Layer 16 of a small transformer language model trained on English Wikipedia (20 layers, counted from 0, width 128).
A neuron adds its activation times its output weights to the MLP's output. To switch it off is to set its activation to zero at one token and run the rest of the model.
A neuron's activation on a vector x is SiLU(gate . x) times (in . x), where the dot is the dot product.

Input weights of the MLP neurons that the questions are about. A number n stands for (n - 500) times 0.00087.
n26 gate: 449,466,421,498,470,506,539,513,451,479,558,565,445,538,484,532,583,366,531,546,402,695,495,426,482,474,448,529,514,442,502,549,461,463,614,273,572,434,562,448,621,650,433,458,410,617,528,569,467,483,523,556,443,586,624,588,526,452,591,496,491,461,450,508,653,442,523,483,504,586,597,559,388,343,502,432,582,557,559,303,443,535,603,495,460,491,537,518,640,554,488,599,468,495,626,556,555,392,527,547,388,522,607,607,483,618,469,589,674,424,450,409,562,554,658,586,523,557,587,469,446,523,502,545,595,500,471,434
n33 gate: 347,690,718,356,596,533,764,307,478,513,287,835,543,672,696,755,412,449,652,709,284,377,567,534,272,283,450,464,722,686,597,561,644,579,518,576,819,924,682,476,482,320,685,466,509,555,547,438,519,487,359,217,651,459,610,696,540,518,351,332,616,421,521,631,380,401,566,485,460,518,532,734,505,514,579,467,491,346,587,451,640,399,411,544,481,649,441,535,381,304,345,465,565,686,445,193,236,554,407,477,575,443,884,641,529,349,421,224,278,573,406,459,676,344,533,673,427,366,646,424,302,353,751,545,728,195,469,566
n132 gate: 508,534,369,504,443,391,646,508,369,383,244,758,619,390,475,541,286,466,456,722,583,500,521,678,547,331,424,615,648,763,594,666,377,297,605,433,496,371,219,534,102,469,340,591,487,467,523,606,442,371,706,549,500,456,331,326,640,492,752,431,675,442,544,388,598,569,662,656,385,584,572,370,487,480,562,667,468,509,520,456,376,589,537,595,362,471,237,344,693,568,459,350,262,221,227,513,541,476,660,480,583,488,384,683,462,415,368,361,456,383,368,852,287,671,529,387,339,432,405,373,618,455,567,616,365,484,326,395
n167 gate: 575,504,297,271,481,441,457,550,530,647,462,681,524,259,500,416,464,609,334,552,504,339,495,321,743,508,289,598,738,361,565,402,619,248,479,461,260,361,177,509,633,214,414,411,839,487,439,655,661,516,471,562,973,353,468,518,433,818,652,467,406,456,568,677,436,566,500,635,367,565,582,513,486,548,469,730,395,646,169,324,412,692,218,221,491,669,349,425,643,348,714,381,284,441,474,603,774,388,724,384,563,323,408,540,624,548,333,531,574,346,547,788,295,711,482,402,509,427,468,556,552,360,401,599,405,524,573,475
n236 gate: 561,524,461,399,431,522,519,541,500,413,562,443,539,552,660,392,425,602,605,410,437,343,615,677,524,566,718,497,571,673,526,383,399,362,719,425,575,546,590,623,331,219,342,500,478,507,437,444,617,678,437,427,500,359,194,444,325,600,519,544,446,544,588,441,478,839,444,359,553,606,454,532,504,564,496,673,275,473,475,444,643,445,456,249,327,427,515,421,349,514,482,663,569,791,306,548,439,546,378,437,496,479,452,141,616,600,503,317,449,515,806,550,580,254,570,474,638,597,614,427,384,429,422,631,325,449,556,473
n268 gate: 442,490,553,514,522,569,389,471,398,387,622,613,424,563,511,583,557,530,404,662,513,424,469,538,587,444,411,406,519,386,491,511,594,495,429,609,572,489,564,631,462,629,597,588,463,494,536,391,511,603,509,650,571,573,471,494,732,355,584,569,556,302,405,480,333,366,451,626,419,603,437,541,543,621,533,528,533,651,525,497,644,662,702,553,401,517,447,488,455,516,405,527,608,449,497,633,503,449,594,549,472,627,714,536,480,533,628,610,593,468,354,549,590,573,571,571,552,568,453,503,319,713,359,527,497,415,596,424
n312 gate: 643,360,526,660,524,537,425,169,364,623,634,485,489,554,595,588,402,513,558,541,439,541,367,539,576,446,514,482,637,561,515,663,307,447,454,481,617,421,544,670,527,333,541,567,407,573,329,301,408,461,408,170,564,568,424,482,473,697,471,620,565,500,522,529,515,585,604,330,418,391,572,386,659,399,341,629,340,522,638,466,493,573,433,559,636,451,399,612,554,435,401,421,465,337,455,536,609,575,630,596,422,490,708,507,438,352,550,434,603,707,410,372,578,532,356,220,459,781,478,744,414,508,684,380,342,505,514,760
n26 in: 458,456,485,416,473,572,540,553,308,546,543,550,530,575,492,620,603,515,559,358,400,599,471,433,442,377,486,495,522,439,468,475,494,543,532,335,643,341,493,514,638,642,367,595,443,600,449,532,294,321,403,615,466,661,425,636,468,360,570,500,394,430,528,454,575,482,509,550,375,500,486,442,526,271,435,600,497,643,508,443,555,503,455,444,534,348,586,436,560,549,413,515,447,468,652,582,506,437,659,391,353,660,479,545,445,456,500,675,827,429,443,514,513,514,580,555,552,520,623,427,616,524,486,382,411,446,376,484
n33 in: 609,565,695,464,494,400,556,331,561,477,463,644,532,764,408,549,377,449,609,614,278,566,554,717,533,419,473,566,486,645,584,475,430,527,453,535,614,825,456,500,517,386,640,351,547,503,468,540,447,503,446,511,575,387,540,598,457,531,474,376,454,493,646,564,380,490,403,496,421,510,438,580,554,611,493,468,570,662,580,469,566,540,472,611,475,504,556,530,320,548,422,485,588,627,633,482,542,555,545,569,329,517,652,610,697,368,430,371,416,608,489,396,409,457,518,594,404,326,673,486,500,519,751,565,702,53,408,477
n132 in: 617,449,474,411,563,552,365,630,427,471,516,536,579,681,458,665,503,575,510,595,450,473,613,544,549,658,621,515,618,496,374,476,545,497,617,395,539,568,319,429,443,533,724,485,405,466,544,472,521,602,444,597,430,480,521,454,422,646,203,382,573,348,689,459,575,580,451,504,460,715,676,622,712,476,133,317,429,618,432,490,399,403,378,290,287,607,327,604,550,595,528,289,435,521,643,433,507,429,547,322,684,395,594,291,443,486,445,527,582,449,434,700,223,524,324,448,551,670,471,394,555,447,423,473,447,569,414,327
n167 in: 347,493,460,523,442,493,394,408,569,590,475,527,340,550,601,440,433,405,529,491,384,621,531,473,521,340,406,725,482,132,586,462,608,489,422,84,368,302,497,634,580,617,319,354,561,722,589,427,813,389,532,511,378,515,554,504,440,401,647,503,441,601,456,633,338,625,594,99,500,533,635,485,703,249,552,462,596,448,368,594,577,504,496,528,640,575,496,745,522,584,696,564,362,750,415,470,679,387,488,511,651,500,535,591,481,379,574,478,530,295,384,275,500,534,595,656,573,504,723,536,480,606,625,606,496,525,478,681
n236 in: 354,510,711,303,548,328,738,711,645,490,461,473,587,530,592,412,635,563,691,491,582,615,500,557,465,406,447,550,521,417,339,515,613,277,531,588,615,478,549,500,500,504,561,504,631,504,534,685,648,435,552,276,728,225,504,379,389,276,645,408,663,430,232,503,265,537,424,670,546,332,288,518,425,377,404,384,598,664,435,390,465,248,259,604,574,448,418,485,553,486,456,520,588,466,656,452,533,486,465,550,726,388,317,533,352,482,524,351,357,504,524,424,446,667,268,578,529,398,684,709,633,484,585,461,586,446,610,441
n268 in: 655,465,538,548,453,618,551,425,532,450,565,540,527,461,437,661,505,458,468,377,466,538,620,317,505,659,288,345,553,417,344,412,429,612,472,533,526,505,563,618,511,465,508,720,522,478,390,322,544,571,435,598,553,545,427,458,461,505,438,556,523,442,352,525,463,298,542,667,524,681,409,592,399,446,486,617,651,593,559,518,551,487,511,471,453,486,506,486,479,583,525,415,535,455,457,586,530,425,572,540,632,625,531,492,647,484,544,673,572,546,395,567,576,481,520,423,625,422,560,545,427,628,294,420,506,638,534,412
n312 in: 411,513,508,496,640,471,548,669,569,748,483,402,489,496,446,750,323,546,431,399,479,807,500,447,568,390,493,604,325,414,773,453,776,551,392,527,347,465,522,422,577,454,629,530,489,500,635,407,482,577,477,672,650,542,570,519,384,405,459,364,454,695,422,477,448,530,787,681,378,622,387,496,456,496,543,544,341,500,429,629,246,239,623,609,296,525,634,473,408,852,326,588,514,456,653,376,307,503,375,486,638,637,534,384,485,563,649,635,513,557,439,408,473,544,390,630,440,375,383,434,538,524,469,426,592,512,403,701

Output weights of the MLP neurons that the questions are about. A number n stands for (n - 500) times 0.00083.
n26: 467,496,601,546,644,518,557,434,490,502,375,559,492,500,502,473,660,256,590,648,610,469,538,514,649,505,524,452,519,597,514,565,535,569,597,473,453,644,560,397,558,581,505,376,461,426,470,558,509,546,410,554,495,556,610,405,500,346,461,634,688,616,549,532,392,416,524,534,505,403,622,443,620,449,510,495,479,635,498,376,477,566,486,508,605,431,589,447,522,493,660,500,450,490,529,537,644,395,470,712,505,388,448,460,537,419,361,477,572,530,498,484,566,473,436,665,508,572,507,556,594,513,345,626,550,586,424,316
n33: 646,430,373,478,455,580,319,621,435,465,561,447,619,357,450,486,607,497,445,213,743,495,584,388,610,566,515,482,500,503,392,586,547,342,594,450,531,354,483,557,613,495,405,470,535,637,495,503,550,512,552,585,457,517,571,384,443,424,500,611,554,510,618,519,588,552,516,493,532,476,631,423,513,448,437,450,538,458,479,520,476,601,469,574,492,435,495,446,714,615,732,465,475,381,446,591,585,522,638,463,601,547,416,541,436,549,545,500,510,430,576,543,510,525,490,456,610,531,363,541,548,574,270,529,395,975,491,492
n132: 437,438,613,513,574,529,618,392,654,586,683,139,496,400,547,320,604,496,570,336,630,618,340,281,525,425,443,479,393,493,525,425,525,547,438,510,400,507,586,703,398,551,346,517,500,636,335,242,548,339,452,400,517,441,525,646,625,553,621,639,522,620,449,377,283,289,524,418,413,506,415,294,365,535,712,546,344,198,490,619,378,504,376,536,679,540,574,460,581,608,452,610,530,542,553,429,507,672,476,665,585,553,538,598,573,361,321,474,583,534,437,302,531,490,646,562,652,517,561,637,290,481,428,579,693,321,578,685
n167: 431,372,507,551,588,410,376,393,441,419,407,695,419,734,426,378,423,531,448,464,415,423,597,595,699,463,408,572,355,523,455,324,435,351,433,556,560,590,525,609,552,528,547,404,531,334,627,532,451,657,584,442,441,422,388,311,504,547,365,563,603,444,618,710,355,445,627,417,741,841,823,361,399,377,422,689,405,386,383,467,269,560,672,725,445,188,580,376,456,531,384,493,464,587,524,626,161,546,556,481,379,518,548,508,481,713,535,450,544,562,496,453,582,608,348,290,270,605,379,382,823,581,814,601,421,165,514,504
n236: 477,361,618,838,403,497,482,522,507,427,423,381,555,277,471,633,648,466,215,230,324,467,481,607,526,720,569,564,403,541,428,706,553,378,527,547,619,600,539,264,500,746,465,464,488,483,729,587,427,417,702,500,623,658,519,395,642,535,446,526,340,507,609,680,387,450,461,347,460,601,341,400,454,614,625,637,438,507,590,146,497,449,460,534,565,717,377,604,558,595,542,698,561,403,530,512,646,413,662,549,371,347,655,590,474,500,358,433,561,671,657,236,493,485,621,620,603,256,529,500,387,387,573,827,507,417,530,668
n268: 576,509,465,510,490,387,413,595,512,614,535,450,593,619,523,350,563,573,555,600,368,453,513,526,604,384,607,557,435,600,622,483,549,495,594,319,451,464,319,443,372,567,393,420,636,471,597,678,495,507,582,540,455,333,608,472,413,454,510,369,572,569,658,420,412,607,538,388,560,428,463,413,661,505,500,411,414,509,459,437,474,527,391,442,615,639,589,619,457,589,474,490,500,513,530,483,423,512,556,565,392,399,515,438,469,417,355,321,490,399,637,476,445,500,374,507,399,579,527,449,645,475,716,489,513,544,442,463
n312: 695,475,686,526,620,491,572,458,564,528,549,425,563,507,361,368,741,588,444,634,418,580,337,340,507,376,581,450,658,622,597,619,510,640,615,604,421,447,490,455,400,251,519,422,462,416,585,108,494,417,465,579,655,290,435,566,420,500,676,331,517,395,571,364,359,426,544,449,513,512,652,421,626,345,369,710,431,406,328,601,568,504,504,588,429,398,503,561,387,334,398,430,598,683,680,592,466,457,657,550,674,459,382,480,520,484,596,475,497,587,468,448,428,666,500,497,504,602,433,719,303,405,564,527,388,198,548,554

Each question names a token from some text and the token that comes next. It shows the vector x that enters the MLP there. A number n stands for (n - 500) times 0.012.

Then comes g, the gradient of the next token's log-probability with respect to the MLP's output, scaled to length 1. A neuron's effect is roughly proportional to its activation times (output weights . g). A number n stands for (n - 500) times 0.00078.

"resp", then "ons"
x: 454,615,537,393,612,591,567,455,618,599,448,504,414,503,459,597,398,410,514,513,414,467,455,409,577,588,464,482,568,476,554,480,469,638,408,657,537,582,558,433,514,550,482,516,532,443,547,498,516,637,512,505,397,417,641,500,535,545,419,476,461,619,390,563,465,387,503,492,450,511,538,613,451,623,520,452,267,403,440,622,377,548,592,512,405,482,509,571,501,428,568,549,567,408,508,483,494,487,499,598,561,414,503,476,410,449,458,382,447,563,635,484,581,600,595,552,542,413,551,567,548,501,423,533,576,574,534,405
g: 620,633,471,355,617,451,583,370,466,499,364,556,452,286,337,611,513,394,662,492,399,561,584,615,621,333,492,696,588,658,586,448,536,518,574,551,550,558,330,716,539,568,456,658,428,417,444,524,453,440,643,354,561,487,522,500,673,383,690,495,473,450,621,413,576,592,448,444,625,403,419,549,470,687,347,262,648,486,696,521,217,555,481,508,406,470,382,651,555,404,521,340,325,359,508,311,502,498,496,417,320,422,641,617,446,466,554,612,438,472,485,263,781,302,474,281,420,590,568,494,449,725,543,293,491,466,431,608
Switching off which neuron hurts the next token most? n312

"but ", then "wrote "
x: 443,434,501,459,492,575,491,472,416,533,534,556,598,468,510,517,518,419,509,529,520,543,391,389,461,539,520,470,605,574,489,482,527,499,509,544,451,471,487,519,600,467,500,418,424,494,426,519,532,612,470,484,561,517,488,516,450,514,471,484,495,490,503,489,501,472,396,557,494,570,516,562,514,579,483,523,452,483,376,584,431,497,597,583,460,490,485,523,519,467,558,506,536,482,533,476,523,476,543,553,480,505,516,567,499,449,405,525,481,523,479,549,547,534,529,458,580,608,454,493,559,552,433,415,448,923,532,482
g: 588,541,533,417,439,525,459,303,511,419,566,519,623,585,464,472,427,564,324,565,471,390,490,414,589,529,637,587,366,729,530,403,450,594,458,642,588,454,756,268,508,652,555,649,438,451,558,462,665,402,606,312,236,512,637,424,514,445,734,669,592,761,611,604,415,652,482,479,658,418,511,436,621,590,764,450,479,450,371,604,681,396,442,451,579,329,542,209,420,418,467,437,350,420,585,451,257,419,532,564,470,473,672,506,547,659,547,460,602,312,391,473,538,431,343,602,552,625,420,531,475,606,501,608,444,445,716,653
Which neuron, switched off, raises the next token's probability most? n167

"\n\n", then "Hungarian "
x: 534,480,473,572,623,579,643,487,344,508,495,497,470,473,497,553,458,517,471,474,480,504,504,439,416,530,487,489,451,488,474,523,447,500,518,480,513,514,617,492,546,442,571,528,477,560,447,435,602,501,459,513,439,489,519,474,393,523,570,593,574,493,318,540,474,540,572,474,439,569,573,491,468,406,442,482,476,506,498,466,429,458,467,486,489,465,527,429,596,501,578,554,521,497,460,508,478,561,413,578,478,501,496,501,396,522,636,484,517,504,395,470,587,435,476,421,481,483,528,445,560,557,415,547,441,885,606,526
g: 606,717,383,531,525,528,658,626,607,410,661,432,549,556,314,634,512,595,412,547,420,557,496,503,612,181,557,483,578,380,634,770,405,462,606,566,484,622,713,514,626,507,497,552,501,418,513,447,795,457,357,450,529,263,495,453,417,274,362,542,487,432,443,651,252,314,457,499,510,545,588,580,494,602,692,468,605,464,451,523,707,405,515,653,584,369,309,642,603,578,542,478,459,488,551,463,452,328,542,576,422,357,467,405,680,527,135,334,437,470,549,500,534,574,502,642,424,283,609,399,393,540,453,594,478,443,532,511
Switching off which neuron hurts the next token most? n312

"ent ", then "and "
x: 468,521,450,507,646,688,440,515,483,546,463,510,548,483,433,522,459,512,578,415,546,513,477,510,707,494,541,394,585,502,547,474,465,474,564,524,474,492,462,483,423,561,533,396,561,534,521,487,555,436,556,591,532,506,546,443,524,561,502,528,482,511,503,472,519,444,508,576,501,612,581,450,523,501,443,578,467,375,464,526,490,483,499,649,495,466,430,516,514,532,595,500,490,460,526,475,558,501,497,469,465,538,494,518,442,542,450,501,474,520,467,509,525,530,473,483,475,627,394,496,510,507,344,589,519,881,478,400
g: 442,468,533,601,562,455,474,500,482,559,329,375,384,569,461,470,323,398,735,515,561,417,615,460,639,382,266,478,605,432,567,567,502,522,636,505,538,603,420,428,438,597,615,631,333,384,404,577,193,534,529,461,475,542,529,355,168,331,382,666,424,586,520,517,661,455,300,579,185,425,386,466,457,431,498,468,553,758,752,593,549,477,633,497,486,670,564,352,634,683,362,401,411,407,554,554,335,506,331,455,757,439,460,500,410,486,513,477,509,372,381,589,436,602,400,429,453,530,443,581,413,589,498,430,634,516,224,528
Switching off which neuron hurts the next token most? n167

")", then "\n\n"
x: 524,547,452,599,463,674,355,451,422,397,459,424,493,512,529,519,456,536,512,550,379,458,493,484,598,551,554,444,557,595,474,637,545,456,472,585,578,456,593,446,411,462,637,490,506,577,516,474,515,540,456,473,584,583,545,463,396,446,437,509,629,508,453,490,452,495,552,544,468,527,522,572,582,578,422,560,479,481,531,470,641,529,517,553,603,513,556,539,621,473,531,440,483,454,451,483,504,521,555,668,412,608,540,564,507,459,465,484,533,550,558,481,466,482,495,494,558,490,529,448,435,456,358,370,523,790,416,528
g: 335,343,583,446,460,429,546,272,453,541,436,552,421,501,468,642,548,391,413,512,412,607,624,541,549,487,373,636,571,773,511,523,414,563,587,308,376,371,635,580,743,470,457,296,342,653,313,491,674,540,408,391,629,467,359,418,656,464,361,430,535,590,466,744,245,684,455,367,736,436,582,565,567,440,571,513,582,401,485,599,624,543,497,464,534,621,364,632,403,654,490,737,572,360,516,502,615,551,462,586,297,644,422,535,467,541,551,620,454,358,464,482,729,489,342,467,399,540,397,399,389,333,418,524,669,596,481,294
Switching off which neuron hurts the next token most? n312

"by ", then "be"
x: 480,470,469,490,512,547,502,508,493,541,510,511,524,456,464,532,529,466,533,482,558,536,557,406,503,515,497,534,484,521,511,587,473,547,448,373,497,481,732,551,617,506,425,326,480,461,456,452,577,508,472,465,476,536,530,484,496,473,527,369,535,489,443,517,478,579,414,497,478,481,514,456,490,538,498,423,539,502,491,496,495,547,515,496,524,465,511,629,554,485,517,518,471,499,547,563,452,470,530,505,458,485,472,499,494,486,445,505,522,447,553,431,455,540,599,578,456,561,446,582,504,460,308,509,511,905,477,415
g: 240,228,446,771,650,538,574,649,445,405,446,570,455,697,515,465,601,620,590,694,437,518,680,438,488,615,380,447,444,469,656,680,597,598,640,527,416,559,490,435,614,367,567,429,438,340,545,404,562,376,436,618,442,519,471,536,445,616,404,299,426,653,399,553,660,405,462,466,557,793,510,480,521,482,506,363,538,431,359,281,474,573,559,497,391,515,387,558,264,388,628,654,375,454,677,535,569,471,309,386,333,515,552,442,645,550,508,369,557,434,670,479,562,620,243,597,487,481,432,506,534,398,528,819,389,495,538,390
Which neuron, switched off, raises the next token's probability most? n33

"k", then "ar "
x: 481,573,533,530,499,542,655,544,419,453,523,538,382,574,596,570,518,377,548,618,537,568,408,456,536,474,491,389,576,530,543,615,480,445,638,555,536,467,544,456,468,464,465,451,529,579,539,500,731,585,584,497,597,521,575,347,365,492,423,479,478,400,418,543,451,577,495,601,535,582,508,529,585,505,502,500,475,580,650,516,555,573,623,453,635,473,507,537,557,606,573,599,599,404,542,482,498,478,502,491,437,530,447,558,367,399,353,543,561,544,443,480,477,413,497,432,518,524,433,380,398,626,606,470,541,553,418,592
g: 512,349,487,562,462,447,617,152,592,462,450,538,412,454,421,471,546,456,496,452,639,620,363,553,396,423,411,604,622,406,503,412,476,548,391,652,455,559,659,754,225,682,449,465,367,403,573,528,570,497,708,372,645,610,583,396,572,729,617,639,320,506,523,591,403,449,615,390,540,353,712,469,426,420,579,469,495,590,646,722,488,463,576,712,410,541,562,374,526,609,524,375,514,567,313,418,611,598,435,433,670,572,660,297,476,552,448,307,482,534,568,514,746,620,560,489,536,429,383,319,673,557,418,472,361,520,605,715
Which neuron, switched off, raises the next token's probability most? n268

"m ", then "of "
x: 377,608,398,583,564,460,569,572,457,378,620,515,387,522,377,482,551,504,510,490,679,402,565,510,566,564,515,370,511,474,496,444,491,519,484,493,568,488,588,469,406,539,587,494,462,585,585,497,365,604,558,530,495,383,401,426,473,457,511,601,515,435,365,517,492,380,471,502,611,482,543,471,534,609,523,391,476,531,554,525,600,526,474,339,516,556,452,622,530,464,541,611,686,441,515,580,489,432,395,462,543,500,553,545,543,509,464,505,442,514,552,616,478,539,398,498,502,456,473,553,589,523,410,512,477,700,479,419
g: 626,529,483,531,539,542,557,432,580,510,402,669,476,389,688,646,521,594,608,469,556,544,612,727,475,587,562,604,419,597,508,561,328,492,467,350,604,328,499,790,413,454,546,521,538,401,830,538,412,416,416,453,500,530,463,321,457,422,486,558,441,396,519,526,542,408,455,513,657,397,559,694,635,553,261,304,535,713,336,503,756,487,667,469,156,456,503,517,387,510,479,577,372,490,334,455,472,477,515,397,530,421,551,509,509,753,593,439,483,397,496,735,463,666,539,653,357,532,518,227,488,562,498,366,740,515,539,380
Switching off which neuron hurts the next token most? n132

"| ", then "0 "
x: 446,558,522,393,530,500,537,615,436,378,571,471,436,435,451,489,625,372,534,447,457,560,582,495,447,537,505,550,482,486,466,541,536,353,491,455,472,522,628,498,447,523,536,559,521,467,590,534,521,576,502,512,544,425,342,495,350,431,484,472,531,409,373,494,494,410,344,525,518,432,555,491,576,499,447,445,503,543,512,461,515,519,580,437,523,342,510,428,524,384,450,524,608,464,592,537,498,455,434,576,502,590,474,491,538,502,382,428,544,530,590,465,600,480,560,515,599,473,507,332,507,454,427,597,476,783,521,516
g: 578,691,482,525,650,708,456,538,396,474,466,447,450,559,546,577,595,579,630,505,479,502,479,385,423,618,508,584,573,531,630,586,677,363,683,596,682,608,633,611,343,455,443,636,626,467,506,580,605,579,467,564,360,487,517,532,798,487,486,369,392,539,699,538,462,407,208,418,477,789,421,340,271,604,699,560,499,246,422,554,708,627,774,322,567,467,660,562,377,465,447,535,618,537,431,582,429,628,451,466,465,382,649,499,582,482,359,570,406,648,446,521,323,368,482,410,546,420,351,591,532,381,605,680,570,457,370,463
Switching off which neuron hurts the next token most? n236

"-", then "E"
x: 402,608,539,514,483,518,597,574,324,419,498,527,434,518,383,486,560,458,545,582,637,512,467,434,550,436,571,586,554,459,426,619,428,461,594,549,555,505,583,505,427,528,442,633,417,574,487,441,598,454,535,396,555,522,609,623,557,384,487,589,375,435,476,569,524,517,491,420,665,575,452,433,627,396,541,581,532,501,524,413,599,492,446,489,549,449,523,456,571,555,445,566,472,457,612,497,484,440,430,603,443,522,469,599,446,614,372,531,516,492,492,468,575,465,534,584,507,436,450,337,479,547,348,482,538,652,392,439
g: 532,484,619,491,879,459,425,484,454,441,649,304,433,467,460,451,593,502,366,313,745,498,401,552,458,634,596,551,559,366,326,617,455,440,494,644,453,550,398,491,472,675,444,445,396,423,556,555,345,627,508,413,486,456,310,373,516,430,495,650,791,492,554,331,515,430,538,649,411,416,610,263,490,657,605,475,588,409,560,411,544,405,519,615,249,338,685,334,635,520,564,409,605,180,361,635,507,501,526,475,665,521,446,507,472,672,566,635,461,357,602,524,360,632,470,546,588,639,565,337,534,599,369,360,389,574,498,583
Switching off which neuron hurts the next token most? n26

"not ", then "si"
x: 460,423,479,501,620,583,564,553,365,374,445,649,495,500,557,508,624,472,546,484,553,426,497,611,622,635,443,449,593,548,550,588,580,486,581,517,375,478,505,514,473,476,434,491,391,551,504,420,407,617,588,603,564,521,547,524,540,415,565,460,599,562,499,549,564,477,536,619,636,527,605,491,587,475,522,466,520,524,416,396,406,407,485,643,552,476,499,523,624,368,546,531,583,537,566,581,483,460,528,518,426,611,458,413,491,500,375,652,468,412,434,427,553,494,547,562,518,633,485,496,456,416,381,488,380,622,454,580
g: 150,456,525,398,636,529,537,470,524,472,459,510,411,666,462,455,538,474,363,477,332,455,708,661,393,458,619,419,493,545,363,358,588,758,561,530,502,757,622,608,535,448,563,410,598,370,297,407,475,635,455,298,434,695,565,589,451,377,417,370,454,356,311,463,561,527,599,425,572,551,494,713,363,545,591,530,385,497,540,356,454,557,675,454,578,402,368,687,603,473,615,512,655,599,374,457,419,356,664,555,406,279,579,556,534,643,434,360,642,806,639,338,389,563,531,516,462,596,537,556,500,475,484,697,298,513,444,478
Switching off which neuron hurts the next token most? n26

"ished ", then "Prof"
x: 475,540,502,495,600,600,555,481,450,520,489,536,499,459,484,513,411,502,524,565,630,525,435,557,491,478,465,469,509,496,455,498,491,460,655,496,481,430,466,484,380,534,467,554,499,467,592,551,501,469,514,492,413,487,531,507,525,404,461,515,581,566,366,467,449,425,536,479,464,530,652,436,550,446,443,503,493,546,520,524,558,476,592,637,546,563,426,553,744,549,557,453,424,463,651,502,500,394,422,444,495,424,435,528,496,580,504,459,460,385,419,490,444,557,491,437,486,526,532,462,486,668,433,492,562,809,365,452
g: 365,397,406,604,723,520,603,463,350,439,576,618,499,258,470,486,509,462,788,348,412,277,619,481,302,480,433,555,476,495,576,622,343,452,502,703,463,698,542,659,397,385,485,606,428,315,384,406,705,454,378,334,543,733,556,451,487,382,683,419,433,513,590,448,514,463,530,440,463,403,529,257,315,539,414,431,442,517,586,478,514,513,509,261,315,643,463,631,454,817,385,386,283,651,308,543,642,409,631,398,608,501,462,503,557,561,632,502,532,661,513,396,565,500,629,383,634,577,470,509,583,597,540,596,509,452,440,511
Switching off which neuron hurts the next token most? n132

"vi", then "d "
x: 466,617,447,587,410,583,713,447,361,420,439,450,572,505,586,567,377,502,468,608,461,453,543,407,649,424,632,441,641,479,458,509,546,548,552,492,457,522,717,483,533,509,445,523,530,451,588,639,631,590,502,584,589,469,435,482,537,388,478,422,533,475,458,451,519,417,435,500,590,662,468,499,448,502,482,378,502,420,498,519,595,537,565,623,548,358,454,636,473,496,470,512,497,531,423,554,457,502,502,537,447,651,462,491,489,607,504,329,456,459,505,506,545,533,460,573,533,473,527,533,417,647,596,606,439,566,461,499
g: 322,266,603,602,416,662,454,243,464,366,517,451,499,511,636,378,564,630,183,533,564,713,475,618,486,320,368,612,589,521,287,543,648,373,447,591,638,615,557,484,587,634,516,450,362,566,579,619,392,462,528,507,594,452,487,578,539,372,648,492,483,709,452,521,565,338,641,625,585,586,423,472,291,679,517,495,518,493,401,300,547,770,346,518,494,577,539,268,611,434,334,467,491,626,677,558,603,605,579,478,367,431,236,451,613,582,612,415,537,418,406,372,610,420,448,597,499,575,681,639,580,441,497,624,400,560,449,426
Switching off which neuron hurts the next token most? n236

"s ", then "Sig"
x: 570,640,449,545,475,669,524,453,406,440,532,459,441,531,495,484,534,516,531,614,681,555,474,496,570,453,543,403,612,528,500,598,515,413,455,500,564,403,588,439,468,588,559,581,482,502,648,556,584,511,479,461,475,609,485,472,457,367,559,578,496,472,453,457,518,438,538,572,598,475,572,494,487,528,541,485,464,512,526,500,584,572,547,651,505,412,543,507,588,536,540,554,466,419,433,507,473,483,458,608,477,550,483,499,475,521,451,546,442,446,569,532,483,505,468,522,477,535,403,516,479,588,546,515,456,815,432,529
g: 300,466,468,474,406,376,543,413,286,721,719,510,490,432,519,383,432,446,401,345,548,427,443,625,515,308,262,470,535,680,274,476,491,500,358,671,405,578,551,539,240,522,590,488,538,630,509,496,324,484,527,351,581,563,456,624,526,488,512,509,499,464,682,365,152,480,577,464,457,390,461,413,300,504,457,442,612,486,614,430,445,459,532,374,542,541,522,218,455,421,458,351,613,520,356,474,662,396,538,384,511,565,528,397,564,543,763,500,597,560,623,718,480,476,712,502,495,620,540,548,428,671,705,293,290,506,595,560
Which neuron, switched off, raises the next token's probability most? n132

"h", then "et"
x: 532,456,501,430,278,506,707,546,461,468,477,398,209,538,509,572,523,457,545,583,470,413,540,422,612,666,439,400,425,539,512,426,411,456,482,574,605,506,540,575,396,438,571,370,609,459,570,467,566,686,507,545,600,484,469,325,377,470,528,601,479,395,486,558,442,392,443,598,540,540,514,588,544,550,523,474,419,428,556,444,585,511,524,472,609,515,485,605,508,356,491,483,508,520,453,513,536,476,564,588,517,505,489,514,489,484,478,472,428,481,505,541,523,448,391,497,524,510,384,528,416,561,556,472,601,563,490,444
g: 709,579,651,802,425,529,465,363,312,512,518,335,654,644,470,510,420,539,165,408,534,564,467,533,482,557,351,672,341,652,604,570,328,582,416,482,466,511,541,207,606,569,553,441,880,485,627,498,534,371,515,453,482,533,375,554,679,716,464,538,530,616,400,611,463,326,464,671,558,582,565,580,538,348,515,548,419,497,432,441,622,460,345,387,448,630,572,637,475,465,603,332,621,641,509,559,611,452,645,562,412,582,411,279,563,361,470,486,372,478,518,544,376,617,507,542,556,456,657,637,469,511,580,545,617,491,364,698
Switching off which neuron hurts the next token most? n236

"c", then "ker "
x: 474,463,522,480,530,437,554,500,388,568,469,517,359,508,527,545,577,356,564,722,369,495,590,451,452,521,455,566,589,558,503,553,435,662,476,523,509,466,605,577,375,465,478,472,531,526,596,513,489,465,450,520,487,526,524,589,624,384,510,551,546,467,403,456,435,422,515,487,633,572,625,568,451,533,475,619,541,475,551,504,528,556,558,602,591,457,361,447,621,494,525,485,482,539,433,571,525,396,493,488,527,399,444,503,517,649,400,417,450,456,403,501,543,565,447,559,650,473,484,458,362,573,389,521,525,444,572,502
g: 493,668,440,332,486,504,732,450,500,444,379,595,351,463,512,623,650,682,527,504,577,600,477,337,517,427,595,489,457,681,392,614,580,516,388,219,418,449,413,587,456,400,709,590,414,511,559,548,791,511,393,637,423,662,429,399,419,513,633,712,656,201,391,699,633,489,481,328,544,594,388,483,626,429,338,526,549,465,399,492,525,323,603,498,637,394,442,456,516,587,419,396,622,472,589,496,432,572,660,561,398,422,299,719,356,593,582,419,537,338,453,474,542,593,538,574,304,474,371,431,693,468,440,290,489,568,289,537
Switching off which neuron hurts the next token most? n132